Layer 2 of a small transformer language model trained on English Wikipedia (13 layers, counted from 0, width 96).
A neuron's activation on a vector x is GELU(weights . x), where the dot is the dot product.
The model reads these tokens: "te" " H" "." " tor" "ul" "oid" "ea" " and" " applied" " the" " name" " Sc"

The vector x that enters this layer's MLP at each token. A number n stands for n times 0.038.
0 "te": -1 -1 8 -6 4 11 4 -13 -17 -9 7 -8 5 -12 -7 -22 -21 9 -7 5 -1 -5 25 19 -12 5 -6 5 11 7 -3 -24 -7 8 12 -1 -31 1 -1 1 -4 3 -1 -10 12 0 -1 3 5 12 2 21 6 0 -32 -5 -19 8 -3 5 -11 12 5 -2 -20 -1 -9 6 -5 -15 -19 30 -10 6 16 -2 -13 23 0 -7 -5 -14 -24 4 12 1 -5 -10 7 6 -3 1 1 9 -12 -6
1 " H": 2 1 4 -15 -22 5 5 -3 -3 -11 1 21 -9 1 17 -31 -28 -14 -17 0 6 7 -1 7 2 6 -20 -4 -1 -8 -8 -12 -9 -7 9 3 -26 12 -4 -14 -13 -4 11 -9 -23 -6 -10 3 -4 2 6 -17 6 4 -8 8 3 9 15 20 1 6 8 -3 -8 -3 -3 -1 -13 11 -3 -2 3 9 -1 -19 -11 1 10 -4 4 -1 26 -5 -8 15 -6 -8 -3 -1 -6 -3 12 25 -5 -24
2 ".": 8 2 0 -5 -7 -8 -3 0 3 2 26 -2 12 -16 5 -29 -14 6 9 8 -7 4 7 2 -13 -11 0 0 14 9 2 -5 -15 -8 9 -3 -25 -7 0 -4 7 4 14 -10 -19 3 1 2 5 -8 -28 23 11 6 -10 12 1 -21 2 -2 1 4 -19 -1 12 5 -10 1 -10 -9 2 3 10 23 3 27 -12 -12 6 -12 8 12 14 5 4 5 -6 19 -2 -1 2 12 3 12 9 3
3 " tor": -17 7 -1 16 0 -6 -3 4 9 0 20 4 -4 -8 -11 -11 7 -21 -7 -9 -2 5 18 4 8 -2 20 7 -18 4 -9 6 -14 -6 7 19 17 3 11 -2 -2 6 -2 -13 -6 -10 -19 16 12 3 -33 -4 -1 5 -6 21 15 -2 18 -6 4 8 0 7 -4 -11 3 -15 -12 2 -5 -1 8 0 3 -28 0 -31 -7 -13 -3 -5 14 8 8 12 -2 -4 2 -2 1 -22 5 1 -4 -7
4 "ul": -3 8 -7 -6 -12 3 6 0 1 -8 -18 -4 -7 -3 7 7 1 13 5 -10 25 4 26 -1 -7 -21 10 -5 -6 11 10 9 -12 18 26 1 -35 -9 -4 8 0 18 -9 3 -16 2 -8 -2 19 -20 -2 25 3 1 -1 11 -7 9 -7 1 -6 12 -7 8 8 -8 -7 3 -2 -12 -3 37 -8 10 8 -21 22 -1 12 0 -2 1 4 2 7 -4 -2 4 -17 -3 -5 -7 -26 7 -14 16
5 "oid": -7 -1 -16 -4 11 -3 -10 12 -9 -6 31 -4 -13 11 -10 -21 5 -4 1 5 3 -5 24 -3 -10 14 -9 -10 -3 -10 -12 -20 16 -1 16 7 -7 -11 6 -14 1 14 -5 -1 -5 -7 -18 2 -8 -12 -12 23 -1 9 -31 -1 2 -15 -5 11 12 -6 2 -5 -2 4 -9 -18 2 -1 -2 15 -9 -1 -6 -39 5 17 -4 -12 7 -6 -21 -3 13 3 1 10 -3 1 12 -2 -1 -9 5 -7
6 "ea": -8 -9 2 6 -12 -3 0 -20 -17 -11 14 -2 -6 6 34 -12 0 -13 4 4 7 -6 14 -5 -18 3 -12 -3 -13 11 -26 -14 -11 -12 -3 -8 -14 4 -12 -7 2 9 -21 -9 -16 0 -8 6 9 14 -1 2 11 -1 -7 -9 -15 -8 -8 -5 6 18 -14 -9 -5 -7 -18 -8 -16 -20 -14 8 -1 6 19 -23 1 -3 4 -6 -12 -13 12 9 11 4 13 5 -10 -6 9 -1 -14 -12 -6 3
7 " and": -15 -4 -7 -10 -13 -5 -4 2 -13 9 6 6 -6 1 7 -14 2 17 1 -7 -6 -5 18 -4 6 10 8 -2 8 -2 94 -9 -4 -20 3 8 -52 -8 1 -4 -8 -2 -11 4 -31 0 3 -5 11 -10 -31 -7 7 26 7 -1 -7 -5 -4 3 1 4 -9 -6 -7 8 -3 9 2 -22 3 30 5 0 8 10 -3 -4 6 -16 10 3 -2 -6 2 -4 -1 -4 -2 -1 -16 -2 3 -1 -2 -6
8 " applied": -2 5 -2 17 -7 4 -2 -11 -5 1 -1 -4 20 -9 2 -22 -1 -2 -6 -6 4 0 21 9 5 -19 5 24 4 -7 52 -20 6 2 5 7 -30 3 3 3 -1 4 -5 6 8 13 0 -2 -9 -7 -9 6 -11 -15 -35 -17 -14 -15 4 -6 19 -7 21 -9 -1 4 -2 -7 -7 -10 -9 22 -20 -2 3 -7 1 6 18 -11 1 -9 -20 5 -5 10 -13 6 5 4 -10 1 6 -15 3 -4
9 " the": -9 -7 2 -6 -13 6 -8 6 -8 0 -10 1 4 0 0 -82 -10 -1 1 1 -3 1 4 -10 2 9 2 -9 -9 -1 29 -8 2 0 -5 7 -10 -1 5 -2 -5 2 -1 -4 -5 6 23 -11 -16 5 -9 15 -13 21 -32 4 1 7 11 14 0 -5 -11 7 -10 6 -6 -8 -5 5 6 8 -22 -7 -2 4 1 0 8 0 -5 -7 5 -2 12 4 0 2 8 2 0 0 7 -16 -8 5
10 " name": 5 2 10 20 0 -9 2 4 -10 -15 9 -11 6 -12 -5 -19 22 8 -4 -10 -1 5 -6 14 4 -10 -27 -7 12 -5 41 -18 2 18 2 12 -19 -4 3 -2 6 13 8 -4 8 6 -2 -12 7 11 24 8 3 -4 -5 -12 0 -1 17 1 8 17 9 -13 -15 -8 14 4 -17 -15 2 19 -10 -2 -15 -9 2 11 -6 -20 4 -5 -26 0 12 -5 -7 17 -8 -3 7 -4 14 1 -1 10
11 " Sc": -4 1 10 3 5 2 9 -1 -12 -1 -18 6 -18 1 -12 -2 -34 -18 -7 -8 13 2 22 13 -9 8 5 -5 -2 3 -8 -20 -4 3 4 18 -30 -22 19 5 3 -1 -2 10 -17 -12 -13 1 3 11 -8 2 -1 1 6 -1 7 -3 1 21 -8 1 -12 -3 -6 -2 -11 -3 13 -4 8 -2 12 -12 -19 -35 -4 -2 16 5 -5 -1 0 7 -12 -3 -3 -3 17 -8 -10 5 16 10 8 -17

Each question shows the input weights of one neuron of the MLP. A number n stands for n times 0.006.

n133: -41 27 -6 16 26 64 28 8 -5 23 -40 11 3 20 -39 -15 -44 -35 -9 -32 8 -28 -24 -2 -39 -57 -21 8 7 -20 -19 -8 -19 -51 1 11 26 -12 10 -48 18 -3 13 -15 -7 -13 28 9 -14 -30 -14 22 -19 25 -1 18 9 47 -59 35 5 15 16 31 19 -1 -34 8 14 24 -32 62 -28 13 -28 -39 -3 -22 -22 -31 2 -18 18 -13 9 -14 -63 -9 1 0 13 24 7 -54 -17 -10
On which token does it fire most, and how strongly? 9 " the", at about 0.86

n136: 20 5 31 10 3 20 19 21 39 1 5 -17 -1 1 -11 6 21 -10 8 -12 17 -14 -11 3 -30 -14 10 2 5 -27 -34 -11 -16 9 -1 -15 56 24 -24 34 35 -20 9 -25 -13 -16 15 -14 1 -6 13 -15 -8 15 -5 -27 -27 -35 -10 17 -30 3 -12 -30 42 28 -15 -21 -10 -19 -10 -15 -6 -33 21 10 -1 -3 -9 5 -2 11 1 -13 -21 -25 -11 17 -2 -12 13 20 10 -16 -11 24
Which token does this neuron like most? 6 "ea"

n33: -7 31 3 1 -3 -54 0 50 -14 -41 -26 35 38 -6 20 -4 -6 5 -15 -5 37 -5 -35 7 43 -27 1 26 36 -12 -2 22 27 -9 -19 -22 61 32 15 39 1 -32 4 -25 41 -27 65 -29 -18 -13 24 -13 -42 35 32 23 -3 13 7 -4 11 9 1 -31 -35 8 -4 -11 12 38 -14 31 -12 -16 -6 6 -7 -17 -1 -45 47 -22 -1 -6 -59 -22 31 -10 37 -7 54 37 19 -23 -44 -3
Which token does this neuron like most? 9 " the"

n59: -20 28 -24 29 20 39 45 5 54 19 -66 36 80 24 36 -17 28 -19 -50 -7 44 30 -54 -22 -6 -12 -13 17 57 -21 -6 21 -23 -34 1 -15 56 -5 4 6 21 -69 24 -45 -24 -21 29 -61 -32 0 31 -11 41 -24 25 6 12 35 -32 44 9 -32 21 44 -39 -4 -38 9 17 21 22 81 1 3 5 9 -38 2 3 11 72 13 34 1 -1 -34 -12 -3 15 46 19 11 28 -43 -6 42
Which token does this neuron like most? 9 " the"

n115: 5 -6 6 -11 27 3 25 -35 -4 51 1 -21 3 10 -36 10 -57 11 9 -30 -4 24 -36 -6 28 -47 25 -34 25 -11 -2 3 19 12 -2 -4 19 10 -22 -70 27 -58 35 -45 18 -25 -17 -66 -43 22 -25 18 16 -15 17 -10 25 -40 -20 -6 9 -22 10 29 11 8 -19 -13 24 -40 -12 40 -18 -13 19 -41 -42 -26 -20 -53 42 21 16 30 -47 28 2 63 32 -44 -6 26 31 1 29 -39
On which three tokens does it fire most, strongest first? 2 ".", 11 " Sc", 8 " applied"

n6: -17 -6 -8 4 -18 -13 16 -7 -55 17 -28 18 44 23 -3 -3 -56 -14 11 -46 6 29 -28 -10 -10 -2 -40 -2 25 -24 -24 -22 -8 -6 -11 -26 6 35 1 -60 17 -3 -5 18 14 -15 17 -15 6 6 14 2 -36 50 -14 42 -26 37 -45 24 -16 -7 12 -8 -24 -15 -20 34 -3 18 14 31 -10 5 47 -17 -22 -22 -26 7 52 42 13 -28 45 7 3 12 -5 -19 -26 18 53 13 17 36
Which token does this neuron like most? 1 " H"

n62: 21 26 25 -43 6 19 -31 -1 18 3 -62 -6 -41 52 -23 1 -24 34 13 9 -3 29 -4 26 -47 18 52 61 20 -42 -38 -19 -37 -17 -5 -41 41 6 -20 10 39 -22 38 -14 12 -5 30 2 4 12 -5 21 15 -15 35 -10 0 8 8 13 -8 5 -1 -5 8 14 36 27 38 28 -13 25 16 -35 2 27 -35 -9 -19 -30 -5 -5 -15 -51 8 -3 -23 8 -26 55 2 16 -16 29 4 8
On which token does it fire most, and how strongly? 0 "te", at about 0.11

n26: -5 -18 48 -13 35 -17 2 10 11 16 -1 -18 -15 7 -14 2 -8 -8 -11 10 -3 45 -12 -44 -18 -33 -31 -17 7 -15 -26 -7 22 -13 -7 -9 4 28 -30 -13 4 -57 -31 -13 16 -25 23 -6 27 15 -21 -21 20 34 1 8 47 8 -23 21 -14 0 -24 -7 21 -36 24 -21 24 -12 1 5 6 35 -1 -2 -23 -12 -19 -22 36 3 28 -26 22 -12 4 16 1 -22 -23 31 31 28 19 1
On which token does it fire most, and how strongly? 2 ".", at about 0.42

n107: -25 23 27 -16 16 -9 -43 23 -39 13 -9 7 -17 -26 -3 23 -69 -10 -1 29 5 12 -6 -3 -7 -10 4 5 -1 5 -43 17 28 -9 26 5 19 6 -12 -29 9 -33 -26 -11 -20 -24 -8 21 -16 15 33 19 -6 14 38 1 3 17 -40 -3 -24 -11 7 -19 -29 22 -34 3 -10 -25 16 61 30 -13 28 -21 4 -22 7 -35 1 -49 75 -36 -14 -2 11 -12 -15 -7 24 41 11 -47 0 -33
Which token does this neuron like most? 6 "ea"

n125: -12 22 -27 3 25 -8 -2 36 2 0 -15 18 0 -16 35 31 -21 -7 -18 -14 16 32 -21 24 16 -37 -21 11 10 11 -13 32 40 15 47 6 55 -35 -22 18 -12 3 1 -15 11 -20 17 11 -12 12 29 -31 6 -24 60 14 -12 36 -3 -34 8 -1 0 15 -30 -41 -33 4 75 -29 -23 -6 -9 -3 19 -11 -10 -6 -9 40 -25 52 -14 26 6 -23 5 7 -14 -48 -38 -4 3 4 28 39
Which token does this neuron like most? 4 "ul"

n60: -2 49 7 -15 31 -10 -37 27 25 18 5 38 19 -11 25 6 -21 -3 14 -25 23 -5 -32 -24 2 -50 32 -5 17 26 -13 12 -24 -16 0 -73 15 -28 -26 -7 31 20 20 -52 43 -41 -3 -8 6 -26 -50 16 13 63 27 6 1 7 -40 11 3 -51 36 -13 -8 -13 -36 4 1 -26 -4 87 0 27 -29 7 -21 -26 -1 -40 17 0 26 46 -22 31 49 17 -9 -25 18 -11 39 -27 19 5
Which token does this neuron like most? 2 "."

n67: 1 20 -32 38 2 -22 26 -25 -52 -3 -26 0 23 28 -17 -4 37 5 -40 -5 1 -11 -33 28 28 16 20 -30 -2 10 -1 -11 29 -24 -31 -9 4 4 15 50 -22 5 28 5 14 32 -25 -11 -11 13 23 -45 -35 45 14 -22 -26 -11 7 -17 -6 -35 -14 -23 1 -57 25 -32 11 -8 -12 -1 -13 -4 27 -13 -24 -8 12 -53 29 32 -12 -26 -15 7 9 -10 41 -8 35 -5 22 -8 16 -2
Its two highest activations, in order, are on tokens 10 " name", 8 " applied"

n141: 35 2 28 -11 -20 12 -25 42 -41 21 -3 19 -38 -15 29 41 -15 -23 11 -47 19 40 -17 39 5 -18 -1 31 44 -10 -15 -28 -3 11 -32 -27 16 9 -25 -16 -5 22 46 -19 -5 -17 18 12 -29 13 -20 -9 11 -10 45 52 33 -5 19 -52 -24 -16 13 -38 -20 -8 18 26 12 -4 -15 1 -46 3 17 0 16 -19 -15 -14 28 5 -17 -33 -11 -10 -5 33 -4 -22 33 55 -12 -12 -18 25
Which token does this neuron like most? 10 " name"

n65: 10 -14 -33 7 20 -39 1 32 -9 -24 -18 -3 36 -21 -14 -1 1 11 14 -12 26 -19 -7 9 10 -5 -2 3 -1 9 -5 -6 23 14 -26 -26 8 -6 -52 -8 -23 8 -7 13 39 -23 28 -22 20 39 21 21 0 45 2 18 13 -4 17 9 11 12 12 -14 -30 11 -5 -24 16 -29 11 8 -23 4 -26 -21 -10 -32 4 -21 12 15 16 -29 20 23 -12 -6 15 -12 24 6 -8 14 22 -41
On which token does it fire most, and how strongly? 10 " name", at about 0.64

n30: 11 7 -30 38 36 -8 23 -17 -11 8 26 18 52 -14 -8 32 -3 -2 -11 30 -41 31 -32 3 6 13 -31 -9 0 -7 23 -1 11 17 11 19 35 -11 -17 -4 31 -23 10 -16 16 -19 -23 -23 -13 -9 17 38 -27 27 -6 -16 -8 -2 5 5 23 -13 64 7 -25 -26 -17 9 32 24 8 11 9 -16 21 -13 15 -7 0 10 -2 14 -29 -51 -11 -17 12 65 -26 -20 2 -10 11 -51 -4 -31
Which token does this neuron like most? 10 " name"

n116: 6 19 11 -12 -9 18 -9 -27 0 -11 -13 12 23 -32 -38 -2 -16 10 -15 36 18 9 1 5 -8 14 -23 -19 -17 -27 -9 -23 -22 7 13 -14 11 6 -9 3 -35 4 -24 18 19 18 -16 -4 -16 -31 -17 -28 -22 27 0 -18 5 -28 -44 -23 10 -18 17 17 21 -16 -31 12 -4 12 17 -16 -5 4 14 -14 3 -23 -10 -11 37 -17 1 -2 12 -30 -11 18 -2 1 16 -20 -11 -1 10 0
On which token does it fire most, and how strongly? 5 "oid", at about 0.29